Layer 7 of a small transformer language model trained on English Wikipedia (13 layers, counted from 0, width 64). Numbers have three digits each and are written without spaces.
In attention head 1, each number of a token's query is one row of weights dot the token's vector x. The head spreads its attention over the tokens so far by the softmax of query dot key.

Query weights of the head. A number n stands for (n - 500) times 0.0021.
q0: 353643449691454569626491659455394493626532513491482611355545492532537569371415523325290538469355313597444294369541568631384407437329614402474550449427699618671654660525639547459536471104660293
q1: 549511440500394561452643431608539568444451435425518477510377516420557609522576464611443484372567637503600349537537439507517572582533535465444583365525394488435446489605408631511562624560436507
q2: 636445457374632391564514471519499555578423639390439509513656552611446492506468475382449452566615514445405450537521444521559578532586357465576414425624516522358553522544468377449406382513464445
q3: 551371472331516609399442386578570416446533415528444325524452518535551408692474485580580376384659618491436640498546491303659638585534355500329395612537402384415414477485463471552604594628380555
q4: 384417452581490346579486466238403504711277751542578663407550555572377668334469551573449516302381501596245452378519503415376408434414640471392470468387755561582602511463627667384459626370421473
q5: 426561583595623613628716521415260422362746354411520458498498588567576743607426677309742570505364493519571516657599623264304499334658599392394369467617565503297239492329418422644684492288462653
q6: 580437447265305404376517509571812606357535656540516353350266522538640572545398508489512502471575421458585569545429480486645448528609531552723480485378279365398430529564364247422336442627551707
q7: 597452487478461553435376399509572350460486562206744634565435330518536673401622359610727380351501627411280513723512521357512572428384569760636613687584371635658460489522127411661461443585385617
q8: 391423574666582550533521376599732679649618631462537405335348720434651484325294500426508432500322490558653504530433578534249407473416452535553621384664495540559315457359372395397393403499588470
q9: 272558512859458360457635724593238585515415707449435693587504550619430640462503583372420592431266340470487225279607596698314465297392450408578360241510535481549496530375504469590456657297517620
q10: 490491665468503563454372430485362481429477645437301644727498270520559390659312592515383425455492452496335368337303291700375318583390716390477550499397620639550562196615498460328241301312468322
q11: 370406720471364214746258473563740381665427563664340832663410414504496418499736712554505589368278432330398300628538346299347522289295461460255593599404374616192364790916451490713629345595683654
q12: 278593376300657589377510509197572679414467688347518586542382767443662380564412276435662677479398705249422591407275511450539486451518429444465377175287201358471286366583571392369586589653424548
q13: 386534462464507570455554142622586686429600590537350738351537695595743466572539564648692429788575726346490380717737523697490330650409321376579340579429660746674552637550303634507496488445428480
q14: 560203775376515527669693510474580334270553463459370651435338505197475333511728273114466221459423444025448332653462646753467438698405615320364567489552511553575760394295675554743530772487267472
q15: 485687579643584711375316607310477500596441566468392424587381536488723649765683597508449588454414529415311320310654507450615203477555229637364519396507375605415392458503398553198204574439460465
q16: 623450532338538376471554439551579447335480513413480337581513592471600404505518511633543525465512602391519578532531430483592511637646473671631550527468378563424290498517425478386429436723514680
q17: 388515518712567502585563603406293469578416448597605756449575482496532519336481493391609503553366273550543464383500566489307346445326488506521421514385710522667516462568662489473427337172559422
q18: 660427508208421457489357289576607366379512391498513382472489571480541441505648479557390406436557571526382624531481532405672480624450410398505458425597440408507217431603313545467503462762420465
q19: 627587513572561526503590441556554557415483550487576438647536513500592409534372440581590462456661522433536539641630510338606603582483482544477506561585430473351403385631634379596522294484464359
q20: 739468390552507558513541472470460499478529319490443385450416683477601615531339550497424649537537372641497458602645621425451618610548518548380492455416533434418313457487491695701602369501301647
q21: 476559488521689501535532544532659409560585354426461291477476566302583444594544414440537409626587410574614500452456526444611493476313333609486704592566575389395358597415366416481462460533452529
q22: 610382479341445635541341396289407469453532330459453606551446592677490601499627404640523408513438585502261445526489429522536453491588604570594477542672351506333249337604375646365392238793491664
q23: 430364681353525463457610449499801639616599625386538226556599515472479622427319547418774663279425419550569499424468513119416564280518618695382512682556475167255526507273454388605449628464462403
q24: 497605319564295428436659571338778608435360722507756512479352246530453439502703379708551502669550497544521271546786588497455733481518470619492245381773402655606319535480434328714542621498504570
q25: 258609544864446332467572583614425886591378693293455573522605441488415523244543582361492668415193458541378384474499682463394490447448468540545493289407695428470621565397511725730582729270672333
q26: 580316391462797609753705500446313248544439677462480510444558508436582739563475431572369441711754975563601585286487213616635308331464636581509354528277269434192786532358170510522394262214393520
q27: 687630423464418490502297617337544433544652357500429472558424803698252450482299525510524325518461335379882677237610457545589356477453471306831496285814420668605454241719645239525669637170392561
q28: 404506563573596514421554374553415672506610656221369606103612395431272411553254524484599545714409384562629259517620319473475537563360567515754384582613564478376453439804336405422610440699314545
q29: 454577657569261474655561377299581440581256578351510352469505550540256574408383437532655542637769609440488580163510629517468679834627738304648275725551314412555433296473301420507647516415762683
q30: 637366418464653555566261286360487671237314539297555597455536210599401383589546404490509565338242356435667793295750563217634382443548366425642722585475421257652960627627180698473233334522476852
q31: 219681371362643531434604512498455446382643346603445580283702393556166660538586749708498244549503721677165460425155372587598612665616379325317473545467104712717384418373460615707357504196481815

Each question shows a short text with each token's key, already scaled and adjusted for position as the last token sees it. A number n stands for (n - 500) times 0.0027.

Then comes the last token's vector x. A number n stands for (n - 500) times 0.0068.

0 "ub": 302500575567539474457571562356614427419389390500614556389369590555560445503629554508478562524599
1 "r": 256442572577498437603421561214595427442295532574301616433455597624429445564723502491347500202619
2 "er": 479463563553416526537498539286539465347406553505285546525467546549456565621558479556397438401600
3 "ie": 674425620592471534549466511293457534450320459543334592478459572609536418602580606583454536374609
4 " and": 527468578541525439546480490184346512521421550438459514514477506535494461624547638488415400469574
5 " other": 575400575566372469590464428218463470550405393459577410530468546567399398568626589488302481472586
6 "s": 347484540647449510593508572260524670431427634513651379556522498547467527568595588542423481438647
7 ".": 481505509530472465583444469190320508389392605507501482537510494515469478612592624558372566495524
x: 549410327229577507611455458487491518585562452514595485471554605371579459389608483490496518483563636375593465526388529370743336361502574488435578447484488412521576558458528560657421502520484407
Which two tokens does the last token look at most, in order? 4 " and", 7 "."

0 "ong": 312552530530544554611605539323488501495265370599614626450381551536423394572595653575417563440623
1 " |": 456528463502510547584486469148304519536422593391504493525520407555412421637606591548367423447576
2 " Tur": 445337683654402592628531633122660584457333586523280619477329626675475538519795517538497669454611
3 "f": 783377604703475572550521627207637440357421566513266497559471593655425389577739597677516664371695
4 " |": 539515449490535543591504476169294530526421575394483518485514411556417417623595589540363468462567
5 " ": 428493519510486421536468396270276572532498578439487513511511464537444433526519568495363585368626
6 "2": 464508476494493451564556466298402606579399548509477454525504398595527529430625337739394569385680
7 ",": 533498446495551421575531442241342516567475474477490481506535499550417476602516583554425585444560
x: 491452250377533448687483593533735391443486460524561575309586543459433523491508682549506421595602563455603435516427508342651434416494573457551558566470477501524548593518553557603479479489487532
Which two tokens does the last token look at most, in order? 1 " |", 4 " |"

0 " for": 411581605577492562636488424153454571462375488480592634413395545587429448550655628587384474415586
1 " six": 352494548552381529565506478177450628498425561406507640443408536563449371532670580710290569465521
2 " month": 492364615546444382662397382215517445544462517377328592514422560656421365673817536589316501390538
3 "s": 676390562624451516601495571256516656428405618539378534517450494536445529568600590564426543469641
4 ",": 514450538555514418550471513199315535495438492471497493535512491537459489607578650524366497490587
5 " until": 555460517591470437597507503161337431448458535388555404569526531574438445554749700580346444394688
6 " other": 469463545594376474594471438198448498559416406449601369564494530566402401558641600503288509456624
7 "s": 283545509646445510601484574246520670422417632516449372574547490548459518571613598534403516448655
x: 553502368403500545541409346595553515417605438523569586391508434512503519459605283523514436527565617633487529438409558533605431513443357548450487409605474532438548584523579499525617538826530621
Which token does the last token look at most, and with what share of its attention? 6 " other", with about 40%

0 "1": 475484501471489502595522509226343440488471437509522530483530448493503490413673572588276518354624
1 "9": 494450514514456458616486554156321490616428396603480539493552507515447547445732583651294565293553
2 "9": 464466490499438524598509536221295500483417283484475519509518512485433507426721688757416747492441
3 "1": 536419547478442518648498553282322465312348380486413508508445518522464471441697712522275623451574
4 "–": 619329423583509577654583423212466522477504442523562513509479403494372454469700570607293569409520
5 "2": 487455511575515529549562558291527491531447597413640377517549422497516432413689530824378613405447
6 "0": 514533437471476470576530533311369281657379502565494519469483448498402519481639533607266726473615
7 "1": 442554471536436456667448519285452526515492343354488468539447429578372489476687581630442798428370
x: 480466312393459475409452612495476436604625393581657390525641457454608578639672480546429469697575533582376524630479436471604478503542470595403349590417454459587462578428545508413493477513666395
Which token does the last token look at most? 0 "1"

0 "ag": 313492574596421541478533554288566480463497405590640582420391590603446489626619556566533613391571
1 " A": 264516661670448559579536539228549575479331486480469760424349607622465332532727584586362632323657
2 "k": 520349532618424394509511610288557551500348520570260530526483554490411506629587653645459495326611
3 "ure": 632411579630422480551455447327446511450415423505418513528465537544424558568573441525409565334498
4 "y": 648439568654465472470503502340528468451437435502600484506516484522468536551550476574405557387622
5 "r": 502438542611444405610397538136621471470316492547828376578530602624390379594769494492328514188662
6 "ar": 345479514555427496570554505295560471351310524513635445579513542553442501627542446513378588340595
7 " V": 146701414676326481631470599152581384445398454514513318598464521587410400590837598513352555410545
x: 457547269520518483515488552429475476555533456562421578308581523612614431551507273497540486446536458594711553677535393388529473547446593748409496562468522597597486509579582490486433528705565542
Which two tokens does the last token look at most, in order? 3 "ure", 0 "ag"

0 "1": 475484501471489502595522509226343440488471437509522530483530448493503490413673572588276518354624
1 "2": 481460492489463519575525526226353472499503414483485515506540440507492507403699593575245506327631
2 " –": 456457597577449524625463508086418563477468541486364591546402454596393448605731658617345463450547
3 " B": 687294708633435444549528523194554553399301535623226483571415662657556329582812582728377519429586
4 "j": 733460540612433455544453512315514509378302483497633364589494500515426434651611501617507598338488
5 "ö": 507413557685421520598492538206631455577353420535655406604447476664442493598617315462422537282754
6 "r": 232511521602427444627438543172639462499336559523672348598564572618396404579780468467337585196659
7 "n": 198517499565384511571513594265551470447326522502438436548532482536396444586647605547414516451667
x: 552509329466463539413516449423558425422515393532426516445524478548672480649410374533646479505629591521496589606418464442625582536505531539518621419458432467468556521518564535455526524811604587
Which token does the last token look at most? 6 "r"

0 " (": 428551531604420498537522413138325513503445460527497566430435505563414433520711658562404575416659
1 "m": 173458711679359441482461529234538576389334592586359683388378616585430350570788624658449511330610
2 ")": 485478561547489561575531457197361613401448399502390507502527490546492446574671614560432573454512
3 " |\n": 501526553477516524635573546190248552518335515498503485499531469546446492571639577579432422364422
4 "|---|---|---|---": 558474507492481503632551575133356583472278549525543489512476514616377466513757441568374398501536
5 "|---|---|---|---|\n": 506485545492467532630516605166365623540284483526604504529546502581440471560708553537366387404478
6 "|": 539521461456556468658470446110324469558357556420485526433438443631340409615646536543390400411504
7 " ": 480508520498394401625336471208241527533361498481441434549479424582376421600624652499335509315472
x: 560606336412479401468530585420558487605496484412635377431532512538639501481534421416603531505469420480760533585551596441815486373444480486472486452570470442525481603584714472472661554460424605
Which token does the last token look at most? 3 " |\n"

0 " the": 480564573542499477592491439131440578517413532412561547408425509600443419649617617506359353382590
1 " struct": 351390642530393398614326370329549411439497473392360578419425641571381405705755560490300490423487
2 "ural": 500413511511439493613376462259496521519417462413382570526431523548376521702549587495349442325471
3 "ist": 683408583570414577590499482268503456303389510474350512531474548580413451649609589663419528436530
4 " th": 838307731652370414747419335260639558369261438621594388618459577632474363628872530671524515392587
5 "ink": 545473551567460475544478466290501660611408336577662409559527520569460453604644607475473462454694
6 "ing": 433472548582450473590451452210438642491432494520631414560520543614446484595594545526364499409557
7 " in": 365539503645448418554452410217421512449454412411518378599540576591406314636659662527365438446602
x: 535431202340362528506587445430618482489502437598565582453476599392559531453441374412444481444571494457582482540336359314523421449468454528529492505471558506610504682467576404573440457569454640
Which token does the last token look at most, and with what share of its attention? 0 " the", with about 60%

0 " –": 377584626558409547611441523094439619499435605471605596461372482599391451633704652647364460454558
1 " The": 414532640619449481592500460166482574504416543422515613405413525590446436632622607517305391342578
2 " ag": 494326725745324588575544540164509675305302482565259594476443656704481440535874628652429541320669
3 "es": 634367557615418489559493494288518527461463636442412511524445530548422507611548607540406487402635
4 " sh": 884319770739338450654329479178591540376311474620586371608404614664404291562865595736497598504436
5 "own": 594445611594472477519489459311472633579392500531616433565483565595531424637556584528355537516530
6 " for": 454449555625472530623495422174464564477402509480617348635518544606466432545623602569376461418600
7 " h": 126613504692323510782503477167532628356260495740452235724450519593434355532966579613521521541670
x: 405485450414517586669434520431568472408477467484627616417512456574780518518480356588437594558511535572529645512437448509330510650440551581460497341715452543433525766571592536662356563497303502
Which token does the last token look at most, and with what share of its attention? 1 " The", with about 30%

0 "é": 368477596576458479550499424301545360388469341486556597447402587632474500673631459461467507337640
1 "l": 227423612624405425544436538205573540323363516511312618428443587586436454592776631509430549310641
2 "ag": 456412593618407544501543551280544481471529372593270535475443570600436480616639582549549599390548
3 " A": 625269685707429552603534537208539569472337464479281630528412586634477343536749599591375606337624
4 "k": 704407519612412390521508601277540556506336517566611382542529533486413511635595657658468484336611
5 "ure": 519447557632411473562445449327438496465413418500648423574508519549432568563585449527429571345491
6 "y": 349486556633470473481496503331521468455426431504591443549570473522467541545559473577412560389612
7 "r": 203583494593425395623404536126613470470311489548366391596568587618401382591780498492331512196654
x: 474513482349460516334416456425570472430510439448569518408569585639624282565451417590626477544606580583612546588416455363530606521553364619528604685507590449425523567517486528500551446714441574
Which token does the last token look at most? 5 "ure"

0 " the": 480564573542499477592491439131440578517413532412561547408425509600443419649617617506359353382590
1 " ": 501497541514444436551422427245289583504468534498446559460464495578426427593573623458328538389599
2 "2": 527415526508437441581516487262378613538387512491450551503495414610497494464677438730349522400582
3 "0": 498494444477455410568501464357303424695359376549506512512510472562448481456688483614313720518672
4 "0": 541500522525501463636518527338386655569399399401506488546474456575447495430675632676490817434431
5 "6": 502497490505477462667482499361373554303223472446549441546499493541415492501588662519210687284487
6 "–": 387428408595538577675585438232454545498516483508576346460507417503375478497683566611308627402490
7 "0": 370566494557575568591622542345561442515379552456448446523530454459512442416614544833498743526384
x: 610533414411426475649486414385581308625575424620542302494400550489621601472668475562381467556497537547462666456554487491566551475443487621526536712534429537514536540598527426408508440610782407
Which token does the last token look at most? 5 "6"

0 "0": 449474515451477495604522518258363436383350478472560536477487473515434484458608649618262582340498
1 " |\n": 502493543491516541633571550215264543500310515501489470482543466539438492592607577558423452342412
2 "|": 486500421420555500646465436128337485565376524449529481531476429645318394637656540517391438408487
3 " ": 564442541476396432626330462210244508538339460497506535495480475612368426597651654508348528330456
4 "1": 587404531423391485709334496214345389570265431493566461517437395573453481500769432739449541407406
5 "0": 539464545451389444660366523207421592636297397661560471557433382610483514414773424536180398433545
6 " |": 480514430529580537630497429157338566581432533465555464473516397627376390641704583528353546392486
7 " ": 516517482517532440574481391209290574583504541491436482510514465592428419534619578492394632364610
x: 561603359382481392516545534354597454570536534459541458296574485468475499502573457495548450515472543497615577558553506488807484422410451449457463582582420485605518658605630511502688573415438629
Which token does the last token look at most, and with what share of its attention? 2 "|", with about 30%

0 " ": 445509514528508446479437467325278528465407564570476525390487526555494406550552697527407617527628
1 "2": 460453507488469480537517540260349526489442571529465570476498435549507492444656512761320507469546
2 "0": 498520444472485428530506528368310331677342447576510505517514484510458498480637538644313719592646
3 "2": 534472491514479498554497618349350684490394506423473478513508471528444470456614658714413847435347
4 "6": 567467514480480495662510510332360303349314447516514427524477519529454469470671636454198681337632
5 " |\n": 493515541463522528649571551206262528496334525491502508534517475546462503586623577553422436347410
6 "|": 527517456462556476682478456103334466555379553444505500434416451639334400618671542521386430410493
7 " ": 460515523501400402645328478192246495545361479483453425531461421598377419590661645517348501329444
x: 565602352432484396490527614432575526602493492432612364419533508515627501490533386389602558502458410499757568602567568438805500387441485509464484437543504449538506585589734470447679565466427589
Which token does the last token look at most? 7 " "

0 "ka": 298530534536461480619501530315505450391371464526607661481421560524439426651633678496404472365628
1 "ut": 229379570604435582595629569331575354424363516575348626497360572573331433690743635577472732468705
2 "af": 516408541555457474523540602384530408497390460588303526460473585490462459599540674411515628386589
3 "é": 628401569589453475563495408307545364369500308514408483548440578625484488655615446447478484333613
4 "l": 812389622639382417548436546203585516311376512513650402552510565560447445595777627502438538311640
5 "ag": 576477570628392524508549545288543460474534374584717403557510545602436479624629583553550598380548
6 " Re": 370455644667338497546541452264624522464280560534678251715605647650560408623738642630414627414570
7 "y": 329531536640478480498514521338529496466423441498441431581605491532488563556569500613415550404578
x: 487486441305470575525447586627457407441460453524518426466456590555511469426615407531512459464545602461452524531541406402620529457538462552543342492544405502599475665523490567450495487863427591
Which token does the last token look at most? 6 " Re"

0 " S": 237585618588367621675479604184537482412305550593732783428298596541399419536875608538360632510722
1 "ka": 313416545571427476636506574306500487433282500526391694509427575528411436660632683552444507350615
2 "ut": 500324575660414578596634576325600358484353558530196546522384539570306451701766602605486764477694
3 "af": 677396561569436480533533600379531388520381471567411474480489569490448460602554652421526645370585
4 "é": 637418549597435478577503406322544356379489323507554429570454564625475489650605418435473504308604
5 "l": 539453599641373411552430541200592519312379518509851352591536549555442441600782619501437551309638
6 "ag": 354534546625387521510548541285545461478539377585681401574535531600431476626630579550545603377546
7 " A": 252543529714403516612547529201531541462343458479547239674559549645482345538748596595379599334625
x: 512499427328459640625547490591459490424498501498549560387547389649543492445535368473460453464576607536578472370407366479433515404622465601394500738520701478561358622561709543525564469688463576
Which token does the last token look at most? 4 "é"

0 " |": 477530471507503550585491480142315533545422606388533483537520409558417428632606596547368427430588
1 " ": 559519510516468422519444415266272568522487587420450497471513465555444441521517591498353551366617
2 "1": 541460505465469473582525439297365506586432538502489520511488402558528524406617336707408590411672
3 ",": 489475484526541432557536459241350534592477477493534517549530469569405486606526588562421551431559
4 "2": 508494478569442484524584585317412657525442656403520467529503487548553565454600577616390686437830
5 "0": 479482466582524469558600552396414594528433710461530473534484534521569562498545630604418753394802
6 "0": 472504464547549495622609506468398607463377563461527460509482503503499509489498678712406800355476
7 " /": 445591383661469519585640473263495554591594414384451380368523392538321442556688661546420594429588
x: 586480351376398499574578422575520495394564497577503580389508603304526414451502481532464465621514406487544611548450408551635393726493582624648432650610489502658494650560599604453507416510611498
Which token does the last token look at most? 0 " |"

0 " |": 477530471507503550585491480142315533545422606388533483537520409558417428632606596547368427430588
1 " ": 559519510516468422519444415266272568522487587420450497471513465555444441521517591498353551366617
2 "1": 541460505465469473582525439297365506586432538502489520511488402558528524406617336707408590411672
3 "3": 503477518476460494607524466275411607660418503634493481548502438602539529416707350543227552409766
4 "0": 433547487509533487624596469360420593684590578459501460552467429581506558380666456530495824309612
5 " |": 533489409553571576591572465213361575575490591433538477487527400580386413622650626533364597414573
6 " Cur": 308513517670301506617543567177617539315323492413699267655540561670454573553868456656431603325636
7 "lin": 251559470580386540589487545297462418457349560515464460532484478564448416592621546517317551292604
x: 554560256527475572405527434508418511348392463536421424523485420593577388540504345592580504559608603523570483620448604410728458488447541586440613618509486508545550533489547582517631565694430497
Which two tokens does the last token look at most, in order? 0 " |", 6 " Cur"

0 "es": 367536523544446513558505506277514536443451546449600608457390574574445505608578589492429431417667
1 " sh": 126412737655397492607311497191595530362321412661376668334308661669412293534856579723508604562456
2 "own": 414450610558495488531470478287454633559374494525383553435448579598536426615572583502346519539538
3 " for": 561366642609474545626472426159463544462389463487384558537455555582446431533653612549377453445599
4 " h": 865240682637336530768491489167545604351263459754593420628360569586404351515973579599516522553674
5 "ors": 503422588608392481520452467217488647416364542529651424610559523582451532687697606555351498456608
6 "es": 398505528614417471565470497248506597427443595465597385559517517553454519605560590479385451410615
7 " f": 111594590747320507522441556139614624294432408710485366799589690676518234495853654612543696497669
x: 434566460369544538608364641430442529238511484540583557447464592600689550406555210435537511537522517778448475595494234503421537583512606529384572613620504483430565650400528474518385522516333623
Which token does the last token look at most, and with what share of its attention? 0 "es", with about 30%

0 "ous": 365543567502467503584407416274540608451356454536605607440410571596480476614527532511414443269571
1 " un": 208449687636323599642580620156692494361423530541433708381319676614513487506878582487475555449694
2 "ivers": 518435557584430516537446465223439555501370328537327568528410555478414477543742567511429532561649
3 "ities": 515461533528504526581471476341480596462519511426435544497443537557501517573529617469342508566577
4 " in": 642368595641471446555447432219415503426418422426498473561455596599420316631668680539371445439619
5 " the": 554424597581488447583505428171450582519419532444511487575475510565475415631574598510380413394592
6 " US": 496488538612440480572424484310417605441372505419621442530457561525481421623508594495317481480548
7 " including": 363546513562481485531432402214357537466548519428502438573576478530382336657637621592411461471532
x: 463482201334398540548528485549642514514539513549565564394434561438490589561521348475494515467586639374586479659469335389575418394464534505626594489416523519450575640444627475557455504573569617
Which two tokens does the last token look at most, in order? 7 " including", 5 " the"

0 " S": 237585618588367621675479604184537482412305550593732783428298596541399419536875608538360632510722
1 "ka": 313416545571427476636506574306500487433282500526391694509427575528411436660632683552444507350615
2 "ut": 500324575660414578596634576325600358484353558530196546522384539570306451701766602605486764477694
3 "af": 677396561569436480533533600379531388520381471567411474480489569490448460602554652421526645370585
4 "é": 637418549597435478577503406322544356379489323507554429570454564625475489650605418435473504308604
5 "l": 539453599641373411552430541200592519312379518509851352591536549555442441600782619501437551309638
6 "ag": 354534546625387521510548541285545461478539377585681401574535531600431476626630579550545603377546
7 " Re": 278594568645324488546541445260630523462289567528482265750633631648560409624743635629417624409565
x: 466487402276508421620513419335438418482498497583571581441527391655558480467567271415556388525403573561564381507378418265481509468676442469572524522510510505472404571593605436504388472670407470
Which token does the last token look at most? 7 " Re"

0 "0": 449474515451477495604522518258363436383350478472560536477487473515434484458608649618262582340498
1 " |\n": 502493543491516541633571550215264543500310515501489470482543466539438492592607577558423452342412
2 "|": 486500421420555500646465436128337485565376524449529481531476429645318394637656540517391438408487
3 " ": 564442541476396432626330462210244508538339460497506535495480475612368426597651654508348528330456
4 "2": 583384526444396432691354511219373517571224472499576465525459375634446506509767416803414480341386
5 " |": 542486431515545523646477404152330505571399525463552465493488389638359374647717548511328517407506
6 " ": 439498515523506449577450385214302567560478546504478461545508472606438405539632573516425616399616
7 "1": 461542473510494493606489452264350527571411474495453448528476419553523498425671387724480644451688
x: 501551327395514526579546552317602461552541563560572565386512509555637548546696636590496495602487542379424582559498514436707495445537282630396509508403343537541484638533566521545612576375583412
Which token does the last token look at most, and with what share of its attention? 5 " |", with about 40%

0 "r": 190520538555489480623402549134595430452332463539616615440445615642389405552812506482389488212623
1 "ar": 304497577539460516575557518275552468335297523514380558480462584561433495611581456542405587348573
2 "\n": 492489517470478519612516565194256535445301492498480482489523466480436449529575635563393426414392
3 "-": 539362574606446564638561446143423511509410530523367623551415463664356389656726648568399539441663
4 " ": 476461562515435408536422428288237540523414523485523502496493471590422421565545650494336579390561
5 "1": 482469506447459479574422487289299473548356486537541450515467418510507478433623413721433633437538
6 "9": 463533486454406444609410538182296573701380389737502450510515459534448499462758482604296623326598
7 "9": 446551472491420501618511573247322531592428202528489487497532477538427497445804669743586837471457
x: 509459325453621515542641674483502401563480485552694421415571427379511543528657477510481509625591493741543620384668385425550538480529627587462387661421354382524514714517442480512447461476563438
Which token does the last token look at most? 4 " "

0 " |": 477530471507503550585491480142315533545422606388533483537520409558417428632606596547368427430588
1 " U": 308453644681432537675452506125540548527372387538393773465309625672463508480882393561468682389704
2 "A": 436393621618498505639495519252518485489378594529275645503377613593443398543710423561465654389544
3 "E": 703316628603479478665512542196611478488365597528336567512393585614426359533737484511450621278527
4 " /": 548413346607410526554619450245485474578630387415533425498433416552341417515684573494466582433634
5 " G": 624388540667379528606576558169525610396406508523765313632440596580419356569768623590440553487565
6 "B": 381540469548487483632535573234531442420434543512730406570448632567442335590660590632445560415510
7 " |": 495478474473557545581527476196293523554455582397519533405510409554410432609560572527359470413606
x: 573472264305475536584555436547573532403485503531563492445550508434448487419501588490606434523575605401547561585544500454681443297544535503555589490597633504492609553531673682491576552547584425
Which two tokens does the last token look at most, in order? 0 " |", 7 " |"

0 "ing": 406546548560500521579470465171455640471400516507619562414422551600446460626599562545389439417558
1 "ar": 314489600565452490563527509233547527348300550491382562469457585577435488628599459529376564342583
2 " |": 466515476516525547590495480160303542480395570400444507500528418554443430619618627529370419442561
3 " A": 624290671702424548616516523167536584458336462448287626532409572639452339546746558613377597323617
4 "k": 701411515619411389525507586267536561508328518558607375545525534494400504646600645656467487330616
5 "ure": 521436562647404453595409431269444568468386391505666403603507535568418546584604421540431562299470
6 "y": 346492555641466464492495488306522468460430443495596436558566476533459531559573461584409548371616
7 "ri": 215572483648417466575512525188586392428383351506376329574552562607451452646835753671456472359698
x: 568473373426565520527620377562480459429542514591484488381510481504535399447443403501590478555566472426554689551432427489593609626650402584431519654628413398618514575538465406438394478706297587
Which token does the last token look at most, and with what share of its attention? 6 "y", with about 50%

0 "er": 307536567528435522556491510248554468352409589461610565483428571580435525644588474575371491382593
1 " Center": 384514533575534489520514465394483499390480548321470614469434553555481443692551676548328495501471
2 " and": 460494573534523439550465504168334512515412574431485542469463502536485462640555650517403404459564
3 " the": 495452628573491445580484455148426571523406566425442560494454513582468424638587616510368365386580
4 " V": 851287538664340470607449598147602442475408489490533312634387577591408406607859588560354510428541
5 "en": 559378578603345504551477526262518543463273500603777380594558524581441480643632635689444553270512
6 "ice": 367464545618442524632434467273409399384351601433653383592504531555474469627637682566421580386502
7 " H": 172644491664360439618470511158527505364292558582503325678514472552454367558851548648385553545643
x: 419575384359529592611431520446560457533494418480576597369564483493641585501419158626490470459486603490530657474540433473396519482583585582352488440652513567473432539591647562604480525704575521
Which token does the last token look at most? 2 " and"

0 " take": 305537606602490516657429377248467664352420557394670640359345566627431416569811541668437479570498
1 " char": 229461727617388490564493490204635585390403633445396721422339687645489428575833346625440595359525
2 "ge": 482428607575438491562445389232458525372432405547263561518458556575477475615723572661406519474600
3 " of": 469470564551518469555479448206425551479443497404449546497479512555458480627523608510394420460519
4 " this": 604415585597496445610579420272440619443428507390475516516485533573496441615607559555378462460596
5 " project": 526459596562530438543472407384516531485507503317565475527475541597531447600506609435253459408587
6 ",": 513480523533528399540463487211307546495457489476506472550523495534481487615550634511386467490586
7 " he": 258497631690451489633558527132550509474493472527503321706573625669572390520826622544374490400670
x: 458532419334599538604497664495492461260548485565492484364540589615406454346512437477553500514629726413491525612331506524399590394504470482447578471434527423608536747464622501442449525557257543
Which token does the last token look at most, and with what share of its attention? 5 " project", with about 50%

0 " ": 445509514528508446479437467325278528465407564570476525390487526555494406550552697527407617527628
1 "2": 460453507488469480537517540260349526489442571529465570476498435549507492444656512761320507469546
2 "0": 498520444472485428530506528368310331677342447576510505517514484510458498480637538644313719592646
3 "1": 535456513484483471614473560377367576510406500395462481503463465510448475458616643670440862458356
4 "7": 561453526494499494626510549313389459419332403575521436520497502506474473452642644408148535296638
5 " |\n\n": 511468548530412475621509448095233489357349544340506483540521432492369546561739641709331438473485
6 "==": 462491491544445537640496418097261403384376551410505471505506435494348535495671550626406575401671
7 "See": 474542500596448434533451543178427415630508689336494420584481483538387500633727616590337417512490
x: 412408416378534412609490369539400544484422419559485391360493465492524536472600395538511318574450562407689568696481482526463510236482480625513432287545476626590484558522566501297645436594491478
Which token does the last token look at most, and with what share of its attention? 7 "See", with about 60%

0 "1": 475484501471489502595522509226343440488471437509522530483530448493503490413673572588276518354624
1 "2": 481460492489463519575525526226353472499503414483485515506540440507492507403699593575245506327631
2 "2": 503466468473483538574539488276317359450506472418489485500537437494483499417659569635302661334579
3 " |": 525496438535562587583529444157336527548479585425434514526512406578408391630678588523347515441589
4 " W": 792295588601426599668547527169588550453373532605532402566423530564452354574787669622381565503601
5 "eek": 599447566530427493596516573301458538626339548494604429524455536653457388629566572537273419393474
6 "end": 367449605604518515600582523285542398480410434475643435625521547668450465540684580559430597403426
7 " H": 198636477650364457642482513158536528367283553583504339671499456547437373549854528597369560548610
x: 432563410367531619609441502442525460555523398485606596366579476484672569494418210652474460447505627498520640496529450470396520491573616585362452447677529563479417550584631564625482534694586503
Which token does the last token look at most? 3 " |"

0 ",": 486526544572508466533491521166313565496427537467537530464483497552470481632594686590391470509621
1 " ": 512513536536462432519434459243288609491451585472459538440466499559450428558554661460334568447648
2 "2": 510393555538427458536503516253403617526375563529428563496482452580510470479646485780344548419610
3 "0": 487503435478467413539497462390324385683357449558510507508514482524446481495635492637293733551653
4 "0": 553489519520522463624503523367397669537425476423505488543447458562458479450626629682495840411397
5 "7": 508501503512476486658483511361383552285237461467564436538497495525413492498576665502220671260483
6 ",": 484496476534557431563523512242342546423475474461501450534551522532439485603550707459357511454595
7 " ": 464517514575493453555491462261320579454483588468440435540512499521443421555556702455345619425657
x: 583563315378509444515451475362556375548509519452571504373602547477517559509568409479545428486502539511663561517518554513779444427404422400423495537606366464625536613618677534474565580442433652
Which token does the last token look at most, and with what share of its attention? 0 ",", with about 40%

0 "es": 367536523544446513558505506277514536443451546449600608457390574574445505608578589492429431417667
1 " A": 241513657669445558598529530214560590480347475466470777420332602634457331546748574586366608332638
2 "R": 432356590583459520597409604237571526454405665560199637538368573489423403603658550555379567451524
3 "Q": 587369533586448451542443578248528608506515502418380526524423544520437448556620537426352574401426
4 ",": 501464535541528431525494524239337532513458531479490497526523500517492505607515641532418488484596
5 " ": 455480562552475417499464454289306591487479587466509482518503492522486444539516643461356577435680
6 "2": 424546515536452452518537525285420600538386561533534391551524433563542494443628430779385560399682
7 "0": 529496465473461418526502487396315362695332465581503507443490448501459510471619460645292736559706
x: 366479322397530505575545527390566490477326505606450552482550538461609516396587365480523580661601531461571586408661408387552644422348520465580448572532368522527552530585508470540786463577576446
Which token does the last token look at most? 5 " "